Layer 3 of a small transformer language model trained on English Wikipedia (8 layers, counted from 0, width 128).
Take only the direct path to the model's output, skipping the later layers: a vector added to the residual stream pushes a token's score in proportion to its dot product with that token's output vector.

Output vectors of the tokens that the questions are about. A number n stands for (n - 500) times 0.014.
" themsel": 599,592,663,420,402,465,514,383,556,499,427,545,534,650,485,594,492,509,503,488,561,490,533,465,517,595,463,435,589,447,541,556,654,387,478,419,540,539,712,604,602,578,503,501,424,456,346,551,420,503,434,446,466,510,409,436,598,612,432,537,582,290,565,534,679,647,506,559,613,523,494,569,423,480,481,480,565,337,525,567,518,194,514,597,511,538,424,530,342,534,393,491,35,419,613,655,564,481,348,562,761,580,588,236,325,531,437,546,444,605,427,523,455,496,344,575,614,334,368,475,582,537,499,528,449,612,404,435
" racial": 472,501,513,495,526,507,500,470,495,468,487,500,525,552,477,532,460,547,513,463,486,519,498,506,522,504,490,465,527,466,532,457,565,530,460,480,500,497,492,534,506,515,541,480,488,496,477,494,503,450,455,483,464,521,483,481,497,520,455,464,478,439,528,538,569,538,491,506,527,529,510,484,520,499,505,461,516,481,535,531,510,418,496,528,494,519,496,495,445,501,469,529,422,466,540,521,540,520,486,520,533,517,495,435,428,532,489,538,539,522,502,493,518,464,478,514,517,503,472,474,525,488,542,510,488,512,491,566
"ised": 529,502,488,510,498,445,504,489,487,495,492,520,495,514,506,517,486,497,517,538,534,471,517,492,519,487,490,475,497,519,502,506,515,520,504,481,498,467,519,508,530,495,524,468,520,513,480,526,489,493,458,495,465,508,517,476,519,524,526,509,512,478,510,519,521,525,506,524,511,489,466,519,462,459,520,453,476,458,516,475,500,451,500,533,454,544,485,507,446,520,502,491,475,457,502,487,523,447,510,528,530,497,511,514,492,518,518,496,468,573,464,486,514,494,494,487,511,479,505,507,530,529,556,533,475,521,494,456
".m": 503,491,507,465,511,495,548,510,513,507,500,505,437,551,473,521,533,522,518,485,526,474,533,453,512,546,498,476,522,464,495,493,497,466,484,437,471,523,533,516,524,508,547,488,497,539,462,507,476,503,487,434,501,479,475,480,537,510,436,478,495,457,525,487,539,521,504,534,491,524,535,497,472,464,489,503,506,468,568,512,457,423,483,538,535,480,488,486,491,513,454,476,445,512,521,514,506,517,487,485,557,511,539,481,479,466,510,520,529,503,504,517,465,517,497,518,513,480,519,469,487,526,519,540,501,557,481,508
"ief": 522,504,523,509,449,472,501,480,515,539,477,468,452,503,522,521,493,525,495,464,492,511,488,513,506,528,504,474,508,470,509,528,506,516,495,472,553,498,557,517,495,505,501,530,469,468,486,488,487,489,468,463,537,513,491,482,526,477,505,485,533,461,542,497,494,531,502,484,521,469,488,514,544,489,505,485,515,480,522,478,486,420,516,544,462,532,495,490,472,519,467,519,470,496,536,519,522,484,503,532,550,550,480,459,487,500,525,482,528,530,467,525,488,493,447,516,502,468,468,499,553,522,515,491,493,498,485,496
"eller": 480,536,533,510,485,512,526,472,530,493,474,525,489,543,553,510,499,472,509,478,490,498,513,479,520,459,490,496,515,537,465,520,544,464,535,477,495,508,543,514,488,503,496,502,488,487,458,499,500,482,458,489,477,490,538,477,524,501,464,473,504,463,515,542,515,531,493,486,533,527,512,520,444,502,470,474,535,473,496,488,492,419,492,500,521,520,497,510,478,499,494,542,477,475,525,539,494,484,472,502,542,517,494,522,481,509,507,500,515,524,474,499,494,473,478,545,502,448,472,534,524,527,464,527,486,558,488,456
"icial": 547,510,522,493,469,465,495,471,467,498,456,539,496,523,483,522,512,486,474,516,529,490,514,494,544,482,500,499,512,500,484,499,552,515,477,460,535,499,521,507,478,572,542,465,472,479,505,516,458,441,451,506,502,504,508,482,507,478,528,503,512,438,540,503,520,518,502,497,536,502,482,498,480,500,522,482,517,499,509,522,548,421,528,511,482,539,476,479,441,510,504,521,425,482,500,499,490,507,490,538,558,507,452,491,478,498,487,468,521,530,467,504,534,533,449,534,520,489,492,496,551,486,506,499,506,538,467,516
" •": 497,527,507,494,513,488,490,463,458,521,479,459,538,509,479,521,470,544,483,497,475,460,491,500,566,491,477,490,495,491,469,525,532,507,511,500,501,488,496,504,518,487,516,474,495,494,492,465,513,470,473,471,531,486,473,481,500,520,519,506,512,476,513,473,523,507,506,492,515,542,494,534,508,546,534,446,496,456,515,516,488,474,511,521,493,518,485,501,501,488,508,503,436,465,531,548,530,506,457,512,542,515,476,481,451,518,531,522,508,551,518,456,480,482,496,536,465,495,534,524,524,452,521,482,499,525,502,546
"inson": 512,510,517,482,476,505,481,489,542,498,496,456,526,497,479,512,492,494,521,502,481,512,512,487,544,474,511,486,512,474,523,511,550,488,482,449,541,498,516,502,519,546,494,525,463,491,476,512,463,472,472,520,483,487,459,481,531,526,505,517,558,467,535,502,524,525,500,534,491,484,521,499,430,540,510,509,514,443,480,500,495,441,514,599,493,514,502,528,493,496,493,542,425,480,521,551,483,483,457,497,563,509,481,537,473,473,488,552,445,536,478,501,498,521,464,509,525,462,464,480,517,492,511,523,480,549,474,436
" Running": 498,493,478,484,500,510,522,481,474,515,476,503,470,488,521,532,507,498,486,454,461,471,484,509,559,469,495,442,504,469,503,526,562,482,467,472,520,513,526,535,534,507,501,442,485,517,468,507,522,488,503,496,518,507,480,481,516,507,503,504,493,464,472,505,524,512,501,523,558,541,455,516,515,501,503,497,501,484,493,542,497,486,544,495,508,526,485,530,466,498,512,477,402,499,487,546,547,491,474,526,551,563,498,518,506,505,506,490,520,514,472,492,493,488,472,498,550,491,497,519,494,468,483,489,484,524,491,486
"own": 494,502,526,518,473,499,536,484,518,455,500,526,497,538,493,507,511,543,507,519,516,493,463,452,522,494,486,489,488,517,529,481,535,490,492,455,497,497,517,508,485,490,500,516,480,509,465,519,530,475,509,484,557,547,498,486,499,512,503,487,500,445,531,510,506,512,497,516,513,479,529,466,492,478,462,454,470,494,496,530,514,437,492,504,499,530,477,458,543,524,495,503,473,469,507,550,502,539,496,509,547,507,526,503,491,477,483,503,473,515,455,470,496,493,481,515,486,445,502,484,530,494,533,536,475,522,516,523
"ts": 517,503,488,482,455,501,488,515,467,522,479,534,450,520,517,503,467,501,525,513,487,516,494,488,512,492,508,491,477,490,512,499,486,508,475,492,527,480,539,501,542,441,502,518,504,514,496,544,479,503,504,484,491,492,495,499,529,507,492,500,496,486,559,469,502,501,496,483,547,504,513,482,499,494,512,499,465,553,493,554,494,450,465,515,499,497,469,544,478,511,481,491,470,500,500,489,453,506,495,531,530,552,501,497,523,518,507,519,551,519,496,516,491,475,471,478,509,495,492,536,513,483,526,496,460,498,494,453
"istan": 527,573,536,457,501,475,486,476,518,481,510,497,476,518,504,516,486,503,519,485,513,550,503,532,513,512,494,472,541,490,510,490,544,485,443,506,493,518,542,513,507,497,497,537,468,492,518,526,457,500,476,514,447,498,482,491,519,527,505,500,533,456,488,500,497,521,508,526,522,508,502,511,445,463,548,480,508,467,538,506,498,429,544,563,483,482,470,481,460,546,458,492,438,500,512,512,497,484,465,534,573,482,518,465,431,545,499,524,541,524,441,504,512,482,472,532,477,463,465,498,525,483,531,526,481,477,501,483
"enos": 508,504,523,491,493,466,515,479,537,471,466,505,542,524,525,520,462,512,466,505,552,532,548,458,549,497,514,478,532,496,500,520,545,507,505,513,512,512,509,506,519,482,536,458,437,453,473,507,472,491,476,484,447,494,472,476,528,516,442,512,536,518,524,522,515,515,501,498,541,523,522,509,467,470,511,459,514,499,519,515,507,435,513,489,531,515,476,478,433,512,485,517,472,488,537,505,481,502,524,476,566,544,492,451,463,504,464,499,489,501,476,487,484,499,490,505,575,459,487,508,513,491,450,521,489,538,486,546
"us": 502,473,482,511,496,530,497,503,489,473,502,499,505,487,492,499,492,502,521,490,494,512,507,514,515,484,498,512,507,504,497,512,504,531,481,484,517,500,521,521,496,500,506,494,490,516,493,480,476,508,514,505,465,485,488,504,506,511,505,463,480,454,512,491,473,511,498,527,505,517,476,497,537,528,483,498,503,465,523,502,499,494,488,534,486,500,492,516,475,505,515,472,537,488,501,530,473,464,492,519,531,528,504,526,522,520,491,495,480,514,523,510,512,485,491,472,490,500,501,504,535,493,483,513,456,495,523,483
"ches": 516,530,530,501,478,503,463,484,470,510,464,507,465,504,556,513,419,558,518,467,510,484,526,478,496,507,485,508,481,462,544,497,570,491,484,489,480,481,530,506,551,448,504,470,493,524,472,573,511,494,485,492,480,475,501,487,545,507,485,486,490,488,543,513,480,513,492,492,495,513,493,487,472,480,539,461,452,526,500,551,511,438,510,525,503,496,476,551,476,508,483,499,422,517,510,512,511,517,490,505,542,523,520,445,510,477,465,537,531,509,458,524,504,496,483,505,508,499,487,521,530,465,531,513,450,549,513,519
"'": 517,470,506,525,514,514,548,499,555,489,465,472,487,534,496,496,489,502,496,520,496,476,464,512,502,507,497,472,503,473,514,508,482,488,508,471,503,500,503,506,518,472,512,512,489,501,504,479,492,477,479,443,501,513,524,503,515,444,499,492,508,468,506,499,493,496,504,527,521,515,472,513,484,553,517,500,497,517,472,516,517,473,488,504,529,553,506,476,451,490,520,477,492,502,488,542,521,503,491,490,519,494,466,490,538,485,540,513,522,505,485,521,513,492,509,501,490,491,516,483,485,501,490,466,491,512,509,536
" that": 508,487,486,536,498,512,473,478,489,511,482,489,467,522,501,500,498,510,527,504,528,523,537,495,481,501,473,515,521,488,496,467,510,510,493,491,486,491,488,518,533,485,489,499,443,522,491,502,477,494,467,521,470,537,504,501,515,539,507,486,501,540,526,486,529,505,503,490,491,541,499,477,451,536,481,511,519,518,461,488,546,439,493,516,488,557,485,493,516,473,503,493,489,506,520,528,512,501,510,512,478,490,503,498,493,505,520,487,503,528,501,503,487,506,518,524,504,481,465,476,521,513,465,464,503,481,503,469
".e": 522,531,517,485,482,475,524,494,525,527,502,491,491,504,494,520,499,514,533,526,565,508,542,471,487,480,517,427,514,484,516,503,526,512,482,467,470,520,534,554,544,537,514,514,511,493,454,520,520,499,497,467,474,506,506,492,539,551,466,463,543,462,508,508,572,522,501,523,516,544,509,444,504,511,477,474,484,458,499,486,468,385,538,527,485,456,478,450,493,481,426,488,403,460,492,462,526,495,488,458,561,556,503,464,461,512,483,523,512,503,513,559,497,524,488,544,519,486,453,478,518,522,488,559,511,547,432,472
".\n\n": 513,458,478,511,501,512,521,483,484,495,496,498,509,474,502,497,523,504,508,490,491,505,513,489,504,477,452,491,541,506,511,490,492,470,504,496,466,481,481,515,498,459,519,468,501,475,528,491,480,522,519,516,524,502,520,501,498,507,479,459,537,489,533,515,523,485,510,508,508,527,497,441,470,510,518,532,540,480,471,486,520,462,505,496,506,550,489,524,484,487,491,459,522,517,524,481,516,501,495,502,492,498,530,488,488,496,493,492,502,509,525,516,482,480,527,481,502,501,470,477,538,536,505,510,497,517,517,517
"ropoda": 497,497,505,478,491,481,530,461,528,534,502,513,533,524,522,545,490,480,518,498,536,513,483,487,530,498,505,448,532,473,533,530,557,499,478,455,502,535,588,490,521,484,483,509,451,513,457,512,495,491,479,486,482,502,405,481,522,509,495,464,540,404,529,547,497,537,491,471,531,496,507,505,492,464,499,520,514,498,527,507,426,395,560,566,518,527,496,537,473,506,506,515,420,491,555,515,520,514,447,495,594,498,510,482,423,524,489,502,453,497,459,485,478,429,436,528,586,453,494,522,516,563,440,536,517,483,520,482
"gregate": 526,502,530,469,474,508,468,462,510,534,474,492,476,508,482,517,510,515,519,496,535,488,537,512,508,465,485,491,498,467,527,514,551,494,527,484,498,493,520,481,475,516,515,466,474,506,448,495,496,473,510,497,436,544,469,473,546,481,511,497,476,451,533,533,528,551,497,535,494,531,513,508,486,506,475,495,537,481,508,533,485,421,554,525,531,518,483,470,509,495,449,519,454,448,512,536,521,508,484,541,566,488,576,412,464,491,424,511,500,514,481,498,485,525,506,490,540,447,498,524,561,528,503,475,517,512,450,508
"ww": 540,504,509,489,435,494,544,471,490,511,461,500,502,549,516,538,524,498,507,488,502,480,498,465,495,478,482,456,510,466,476,477,518,519,501,462,509,502,502,523,507,523,540,514,502,546,441,530,521,511,496,505,476,471,493,487,514,492,447,492,525,469,510,518,528,514,501,505,503,536,470,494,506,441,489,514,509,488,560,487,465,421,510,503,471,464,473,531,459,512,481,503,410,461,528,487,570,479,480,507,575,533,529,472,501,528,490,506,543,498,481,494,500,504,466,522,548,471,524,500,521,499,485,564,515,474,536,542
" Among": 465,499,524,491,479,484,542,459,469,490,493,500,534,543,467,528,491,512,470,490,496,485,508,486,477,505,490,476,531,511,479,505,507,491,474,492,528,509,525,525,518,498,535,522,463,473,470,492,507,518,500,513,473,493,498,499,511,500,508,490,492,425,540,543,570,501,505,540,544,532,482,466,494,478,544,461,513,486,524,517,502,446,507,509,467,543,492,497,493,528,469,499,410,489,490,530,524,481,493,506,550,526,516,461,459,508,502,497,516,503,528,539,503,503,494,523,527,484,456,461,503,505,499,516,470,494,472,541
"-al": 499,496,524,496,501,508,483,461,502,526,504,541,528,535,512,506,509,496,467,538,491,457,530,495,517,512,513,476,465,517,524,525,541,454,520,526,485,482,527,487,526,552,525,465,465,464,502,535,489,491,473,469,529,508,486,479,490,500,468,491,554,444,502,521,549,491,507,515,513,529,460,514,488,483,477,494,479,501,515,493,518,403,500,489,515,491,481,510,456,509,502,493,391,499,485,506,513,489,470,527,561,507,509,481,452,504,445,512,481,522,502,515,502,481,471,519,532,500,496,522,511,538,503,503,510,501,515,541
"o": 511,479,483,501,513,525,510,494,516,492,496,542,503,491,500,495,513,522,480,485,531,466,492,525,495,467,499,476,518,520,497,500,509,506,461,487,514,495,532,505,495,496,503,524,471,503,501,507,505,494,540,516,530,543,489,500,497,512,519,493,496,487,488,461,488,489,500,508,493,508,513,467,520,493,531,474,465,508,514,502,514,498,487,514,499,504,503,501,453,471,510,482,535,499,502,507,487,492,495,498,526,519,484,512,501,499,456,507,497,518,472,502,493,516,499,487,471,515,520,509,486,494,489,510,502,487,510,476

Each question shows what one neuron of this layer's MLP adds at an activation of 1. A number n stands for (n - 500) times 0.0014.

n220: 437,596,561,485,613,516,504,431,429,526,552,487,456,461,456,486,408,453,442,446,490,522,546,438,489,452,528,439,500,408,527,584,532,538,629,597,412,442,454,441,625,536,484,465,629,518,543,547,526,525,600,463,593,411,511,391,465,564,422,419,529,552,510,486,565,508,515,525,522,511,413,576,440,446,400,572,554,577,502,409,565,376,505,620,490,437,401,528,540,544,390,548,463,631,413,352,395,548,449,446,625,558,494,522,489,423,577,402,573,372,560,438,467,598,482,524,470,612,443,504,513,611,404,453,468,483,650,514
Which of these tokens does it push up most? "-al"

n3: 534,555,512,600,508,418,552,505,654,500,479,606,462,410,414,521,569,497,390,475,485,545,581,489,500,439,474,417,594,461,591,559,476,633,571,507,580,543,719,622,525,430,541,663,394,414,526,351,595,476,533,493,324,576,579,555,512,513,462,508,458,447,581,513,322,517,484,558,455,424,377,267,525,470,527,467,393,475,485,447,364,383,374,397,485,555,574,395,532,555,727,481,554,399,477,526,558,561,469,565,635,546,505,573,633,625,518,449,407,431,496,485,328,505,562,523,470,334,694,619,573,340,610,502,319,553,500,500
Which of these tokens does it push up most? "own"

n416: 600,420,603,619,441,521,591,428,520,491,488,522,573,507,374,629,632,551,625,514,541,528,585,469,356,443,336,463,505,594,464,528,451,490,592,369,484,622,576,467,446,524,435,391,386,605,465,478,495,434,435,578,446,500,439,481,516,601,512,644,536,568,419,549,532,440,476,417,534,538,471,642,491,366,538,404,512,621,466,493,480,580,468,368,471,317,523,545,546,387,391,349,513,476,507,718,512,529,530,491,464,555,607,550,423,475,604,474,482,470,498,502,548,403,500,623,453,616,514,635,449,349,399,487,571,377,495,514
Which two tokens does it push up most, strongest first? "ww", " that"

n358: 524,492,605,322,567,503,563,521,429,597,513,473,438,656,451,457,404,397,500,289,500,397,310,412,568,547,443,395,594,573,451,434,542,591,485,417,585,548,712,479,350,419,474,538,602,598,318,468,586,471,518,543,564,739,517,374,452,421,436,655,570,469,548,450,369,508,492,550,508,514,358,451,598,469,525,443,551,538,596,588,669,724,519,443,386,402,303,561,373,558,538,535,528,589,419,364,445,473,566,474,637,478,549,503,489,615,393,383,620,592,467,454,438,492,506,555,620,561,476,487,464,450,533,603,577,542,327,424
Pushed down most: " that"

n482: 446,525,536,546,457,435,469,453,363,530,457,373,488,573,391,627,577,335,464,407,408,466,495,474,734,603,570,533,479,480,529,521,468,580,406,572,481,504,461,618,391,421,528,483,502,620,512,642,483,507,615,498,580,648,490,430,523,437,555,619,515,493,584,390,563,444,481,506,523,520,393,400,361,482,421,560,565,588,440,623,670,469,621,471,566,647,394,550,475,397,537,644,509,482,399,390,444,433,536,403,555,402,307,548,495,556,445,438,585,515,416,507,498,467,492,448,573,540,437,586,440,547,541,439,594,489,564,493
Which two tokens does it push up most, strongest first? "icial", " Running"

n508: 630,512,359,599,538,551,657,412,458,524,434,460,376,384,452,504,355,617,473,487,516,522,631,632,368,548,531,465,652,505,536,403,477,488,520,505,546,453,376,435,491,550,578,497,494,416,511,544,333,588,564,585,576,408,398,266,598,397,574,593,517,445,497,554,643,503,510,397,500,456,299,614,654,446,497,447,500,386,389,545,521,607,412,523,402,543,577,460,596,385,500,442,544,404,645,634,541,442,520,492,595,454,464,587,618,476,410,602,441,471,492,587,667,572,329,602,523,435,450,702,429,610,578,363,480,308,570,317
Which of these tokens does it push up most? "ief"

n372: 460,553,412,536,594,539,328,531,448,547,489,436,453,406,524,665,384,523,412,543,382,532,500,578,462,669,575,467,451,427,605,344,666,515,590,496,384,496,557,583,486,597,512,462,562,468,523,445,520,439,442,413,516,473,500,394,488,472,403,533,536,567,523,484,715,470,472,504,405,550,470,469,492,571,564,406,553,450,437,411,474,534,598,567,406,416,466,452,554,576,648,471,417,430,508,519,550,605,484,472,476,553,500,492,471,516,549,494,533,507,509,542,590,440,473,451,542,474,603,458,441,446,522,474,515,367,540,550
Which two tokens does it push up most, strongest first? " racial", " •"

n248: 417,368,377,452,423,343,380,580,537,462,628,392,577,462,437,446,484,376,452,545,412,448,514,432,500,518,530,592,547,423,586,412,393,544,538,387,524,611,413,529,495,438,505,565,386,477,536,408,435,408,401,563,567,572,363,517,536,583,667,637,563,509,580,406,485,622,498,418,482,569,593,516,360,578,561,542,512,521,479,569,372,416,470,489,598,520,346,452,464,476,515,386,643,580,531,550,480,613,454,558,683,419,456,660,665,526,597,637,513,568,495,567,525,455,445,455,523,553,334,553,428,530,445,543,498,599,548,493
Which of these tokens does it push up most? "inson"

n511: 522,469,438,432,534,474,409,420,337,579,362,620,441,493,480,539,472,481,572,577,465,563,491,498,524,546,500,557,537,438,569,496,558,453,559,581,582,555,586,484,561,535,533,516,623,587,460,527,477,617,491,456,593,460,568,571,466,546,420,397,502,435,529,288,486,568,500,502,569,433,426,452,527,639,336,491,590,419,642,606,528,603,404,580,551,535,431,549,546,405,523,579,593,481,573,531,465,535,423,597,601,435,332,465,569,504,509,513,466,465,546,459,481,500,344,571,537,495,658,417,332,521,438,430,374,440,452,387
Which three tokens does it push up most, strongest first? " themsel", "ts", "us"

n111: 556,615,583,547,502,630,485,466,423,510,531,444,482,392,365,473,490,557,589,541,432,469,549,476,628,559,416,504,551,456,415,276,538,491,589,546,518,461,404,588,586,465,405,537,580,531,446,464,546,427,512,546,646,534,519,500,525,537,506,389,521,428,480,595,475,406,502,471,500,471,593,425,523,617,485,457,441,550,478,481,650,454,463,390,487,415,423,518,541,570,425,602,508,479,564,440,504,491,476,531,612,576,459,453,613,492,441,491,491,349,393,488,492,484,533,530,467,515,492,454,525,552,616,531,437,409,536,474
Which of these tokens does it push up most? "own"

n430: 435,479,515,620,553,510,484,421,493,314,407,596,432,702,462,494,565,547,580,357,477,445,551,368,528,573,415,588,498,516,401,531,578,494,439,486,432,436,421,384,397,502,457,564,596,451,597,595,503,539,567,479,470,507,429,483,491,530,536,513,515,608,431,543,617,463,498,590,432,479,498,680,342,518,555,365,617,507,531,431,477,500,375,566,588,467,353,480,481,512,368,468,468,601,466,424,572,595,437,458,550,536,557,685,410,593,608,486,550,275,555,629,495,308,495,498,321,462,582,470,551,422,516,442,462,551,481,471
Which of these tokens does it push up most? ".m"

n404: 557,582,535,463,464,576,527,561,426,576,510,545,475,472,535,566,483,660,458,452,412,327,531,448,516,449,226,649,411,552,503,505,538,445,599,402,572,500,490,521,427,435,531,552,421,583,438,418,441,555,490,586,745,370,468,350,658,457,565,470,592,455,437,584,481,596,502,516,405,361,465,470,593,694,529,621,562,498,424,572,406,528,445,298,411,584,542,472,569,351,410,440,539,474,612,520,520,500,294,648,507,483,613,513,486,614,537,655,605,481,514,613,457,464,478,487,502,443,413,404,338,371,413,448,540,597,465,490
Pushed down most: "enos"

n219: 459,524,562,583,402,493,526,563,590,545,623,527,616,450,533,436,546,480,507,621,469,467,419,486,413,476,400,398,484,556,427,584,483,367,483,643,468,485,500,486,493,525,520,571,516,513,477,475,388,482,448,502,436,507,455,416,415,475,531,455,453,476,537,421,536,468,485,553,507,541,357,500,664,457,660,469,413,611,507,612,594,390,525,436,395,498,511,439,526,430,324,526,517,553,556,592,503,661,414,509,562,536,456,600,617,417,560,438,463,281,404,573,483,495,669,405,583,471,404,622,429,590,535,628,640,441,371,566
Which of these tokens does it push up most? " Among"

n15: 524,599,600,437,583,573,380,482,481,528,535,407,592,356,370,495,377,491,451,431,516,549,463,451,504,515,539,444,397,510,514,518,565,489,613,439,560,500,394,486,438,502,502,457,627,371,510,466,452,557,518,464,556,510,439,545,477,483,615,599,595,516,522,576,525,649,495,509,442,524,398,502,382,551,584,498,636,587,435,489,575,345,500,538,394,458,622,482,482,440,434,570,519,457,655,484,460,570,609,492,508,504,400,607,575,623,455,494,521,496,467,467,496,526,493,526,481,519,463,494,462,466,556,373,508,481,550,526
Which of these tokens does it push up most? "inson"

n426: 453,566,546,546,449,469,514,487,477,508,320,419,394,394,458,540,518,502,470,496,384,593,535,556,491,460,589,443,559,431,395,653,500,632,488,482,604,412,591,428,577,571,494,468,595,471,372,526,573,459,382,472,607,498,440,518,551,574,432,489,570,585,567,565,473,518,495,371,488,496,496,529,504,489,451,623,511,561,500,549,508,542,468,500,353,491,479,500,417,502,430,454,508,575,445,390,477,486,650,543,575,498,378,492,600,544,487,346,534,556,448,413,466,494,628,603,475,381,489,392,607,578,543,644,493,482,608,466
Which two tokens does it push up most, strongest first? "ief", "ww"

n399: 563,651,427,687,576,358,527,526,470,513,471,541,541,591,464,616,658,665,553,389,408,498,508,497,503,345,609,489,441,552,505,524,464,382,527,470,670,677,250,518,546,430,554,381,567,510,414,453,563,580,453,522,632,437,434,410,573,507,456,459,596,515,465,370,412,440,510,450,647,561,565,462,614,497,530,546,474,608,308,454,508,509,515,589,545,343,533,594,579,520,587,615,308,461,347,503,498,585,534,503,412,535,577,548,299,371,603,502,352,605,429,559,451,692,446,383,513,577,452,460,541,541,518,460,459,536,515,591
Pushed down most: "istan"

n106: 415,569,670,622,525,548,426,566,617,475,484,423,455,433,502,500,526,538,428,434,415,412,493,544,471,402,521,559,484,498,621,472,457,437,604,498,537,527,540,488,508,472,600,640,526,437,472,382,575,439,331,480,489,419,524,421,531,550,483,502,474,462,514,546,437,463,435,416,553,482,467,572,655,571,581,284,605,577,610,588,394,366,504,465,476,568,557,464,559,533,571,481,513,616,495,482,503,513,435,683,656,574,495,581,365,384,509,468,620,456,462,518,515,511,485,621,442,342,453,531,621,317,527,476,522,375,531,472
Pushed down most: ".\n\n"

n328: 390,546,543,471,508,658,520,476,496,474,558,363,524,511,559,536,629,496,538,466,529,486,350,513,526,491,532,464,569,473,553,492,557,507,473,585,504,479,481,502,601,642,500,519,382,515,494,424,553,515,521,545,502,481,538,372,473,539,482,482,508,472,431,412,524,487,510,343,498,375,535,392,511,472,377,385,613,567,444,463,466,517,497,489,471,622,502,531,547,469,426,468,561,481,476,526,469,506,514,471,537,484,585,491,419,502,439,512,459,624,437,506,599,611,591,436,544,488,475,485,478,571,589,437,435,533,494,630
Which three tokens does it push up most, strongest first? "own", " racial", "gregate"

n373: 549,525,514,345,528,422,425,513,556,458,533,440,483,511,644,451,627,449,660,443,525,459,498,691,532,399,389,635,532,563,553,459,603,464,446,590,466,453,409,425,561,587,447,624,408,315,461,506,607,587,474,557,496,487,493,332,672,438,466,522,526,450,515,564,450,463,468,493,583,392,542,496,528,500,490,502,437,541,446,532,545,434,427,563,498,459,561,443,534,489,513,420,455,484,377,392,459,469,500,446,550,419,491,621,498,530,533,593,508,489,412,510,488,447,435,540,387,619,537,557,446,453,558,555,583,528,623,496
Which of these tokens does it push up most? "istan"

n87: 591,417,527,613,574,421,585,334,485,513,469,387,553,489,455,415,558,472,502,404,602,482,401,518,519,449,520,474,500,440,585,489,559,550,482,512,496,552,482,344,571,484,356,471,558,534,515,485,486,452,550,521,578,555,514,232,604,480,569,514,342,496,593,487,567,519,497,532,529,493,399,543,387,387,500,521,594,550,538,415,664,359,542,590,352,470,476,430,589,452,572,451,465,619,455,543,497,512,533,405,523,465,571,593,440,506,507,388,424,366,467,576,453,502,481,554,580,637,609,592,539,591,513,521,577,440,488,500
Pushed down most: "ts"

n88: 463,462,504,587,477,447,591,540,460,548,523,520,509,586,367,426,563,523,418,446,495,456,470,454,550,514,471,498,462,482,557,476,463,473,316,585,429,456,538,513,498,473,535,628,462,487,505,483,525,505,543,526,561,557,508,573,599,527,409,422,482,406,557,615,430,425,546,508,469,543,452,424,549,462,383,517,518,502,576,506,573,527,463,444,481,515,560,554,523,434,530,505,454,550,461,535,516,485,523,470,479,425,442,398,538,548,515,401,550,510,511,517,494,510,493,465,511,541,459,478,461,576,492,515,508,519,502,485
Which of these tokens does it push up most? " Among"

n429: 408,455,621,558,473,428,552,443,646,367,444,414,491,599,453,470,599,447,449,520,491,426,558,534,448,431,535,566,569,452,502,348,387,523,539,456,614,613,446,496,505,590,511,636,392,371,524,498,502,618,417,546,429,449,509,576,538,478,425,447,396,446,504,517,577,424,469,517,536,430,489,429,508,554,504,388,576,449,709,657,534,383,461,382,380,551,451,409,504,524,530,514,475,459,458,491,480,537,519,541,566,523,608,545,512,609,529,423,683,407,440,547,552,629,514,589,468,528,622,494,428,553,534,498,590,474,485,485
Which of these tokens does it push up most? " Among"

n134: 541,485,452,540,401,443,537,552,586,475,542,555,558,385,549,475,526,557,519,468,545,404,567,509,612,690,464,682,552,544,545,427,507,492,452,408,486,517,435,509,598,536,611,449,540,645,495,620,677,491,473,456,471,493,555,277,445,384,485,598,498,413,537,400,624,465,490,496,385,421,585,469,428,478,448,419,430,485,439,521,533,528,500,517,447,512,429,494,569,445,642,666,493,365,484,595,509,549,522,395,583,375,495,583,466,597,451,539,468,493,470,371,470,434,598,495,407,476,488,458,382,502,643,614,320,492,430,393
Which of these tokens does it push up most? "own"

n324: 506,528,446,591,440,414,511,476,512,547,484,539,422,416,455,422,422,563,466,498,451,426,538,500,534,474,543,432,651,509,514,412,452,606,395,430,578,538,524,568,528,443,563,443,435,426,476,456,450,563,615,534,517,450,563,576,454,503,489,460,612,498,571,540,447,540,546,581,427,544,428,521,496,551,392,592,484,483,672,481,515,557,568,468,477,502,651,524,406,637,461,466,489,472,506,486,508,635,468,634,365,570,368,490,455,482,456,444,528,614,565,347,390,411,441,571,510,475,498,523,538,596,423,519,542,506,410,498
Pushed down most: "ches"

n62: 266,622,455,569,361,421,567,570,540,531,632,628,510,409,411,371,545,390,650,518,381,483,442,518,608,463,503,569,533,460,342,617,560,442,417,532,492,450,426,648,514,531,644,508,550,480,367,484,625,613,487,488,435,448,424,367,495,425,574,492,370,639,540,477,665,520,514,599,548,518,583,490,569,423,470,525,306,507,515,527,537,500,593,473,403,560,594,426,440,577,578,385,416,290,451,559,510,702,559,540,605,341,436,465,508,351,445,546,451,459,592,604,466,291,491,515,670,467,444,493,410,505,478,473,560,440,450,578
Which three tokens does it push up most, strongest first? " Among", " themsel", " Running"

n347: 526,498,466,498,567,483,537,472,600,535,541,465,438,481,570,460,463,566,475,503,480,501,497,404,480,459,403,442,551,454,511,472,536,428,642,510,453,466,426,464,491,441,503,480,433,441,525,443,467,549,567,507,642,470,469,467,499,548,411,502,530,530,536,554,556,467,572,509,547,500,500,529,532,523,432,534,511,548,415,536,628,490,540,551,499,497,529,532,517,439,477,407,568,484,525,426,506,530,532,591,385,450,456,491,556,560,514,532,534,485,512,494,484,464,495,537,455,416,406,500,433,544,407,475,585,507,572,489
Which three tokens does it push up most, strongest first? ".\n\n", " that", "'"

n100: 195,627,620,493,639,516,387,413,511,393,460,506,410,502,448,522,513,445,479,545,507,492,453,491,612,476,422,473,446,496,606,454,680,437,483,369,424,593,456,652,528,487,400,407,418,299,537,520,397,570,518,432,531,479,462,590,568,529,376,462,469,411,423,548,558,502,529,560,596,579,571,349,609,425,572,466,542,542,522,534,482,434,551,437,546,459,511,551,520,504,441,489,513,470,429,452,535,541,602,500,470,621,498,460,564,511,574,487,487,527,564,417,494,441,721,530,442,423,481,399,358,474,482,586,526,553,542,601
Which of these tokens does it push up most? " racial"

n306: 465,411,547,557,537,498,489,458,507,619,508,451,477,498,530,432,383,532,537,397,464,612,551,535,613,589,428,483,334,526,544,461,510,505,619,574,469,541,504,452,525,502,510,512,516,485,519,434,421,418,452,402,554,558,506,509,439,486,512,547,579,523,533,540,471,498,488,485,491,475,390,458,531,508,537,453,598,487,436,545,472,400,506,436,426,506,425,484,548,553,390,536,408,549,504,479,480,592,552,562,626,631,522,570,500,447,514,363,540,447,548,361,424,571,496,686,453,459,649,550,520,377,472,531,532,387,489,558
Which three tokens does it push up most, strongest first? " •", "ief", "-al"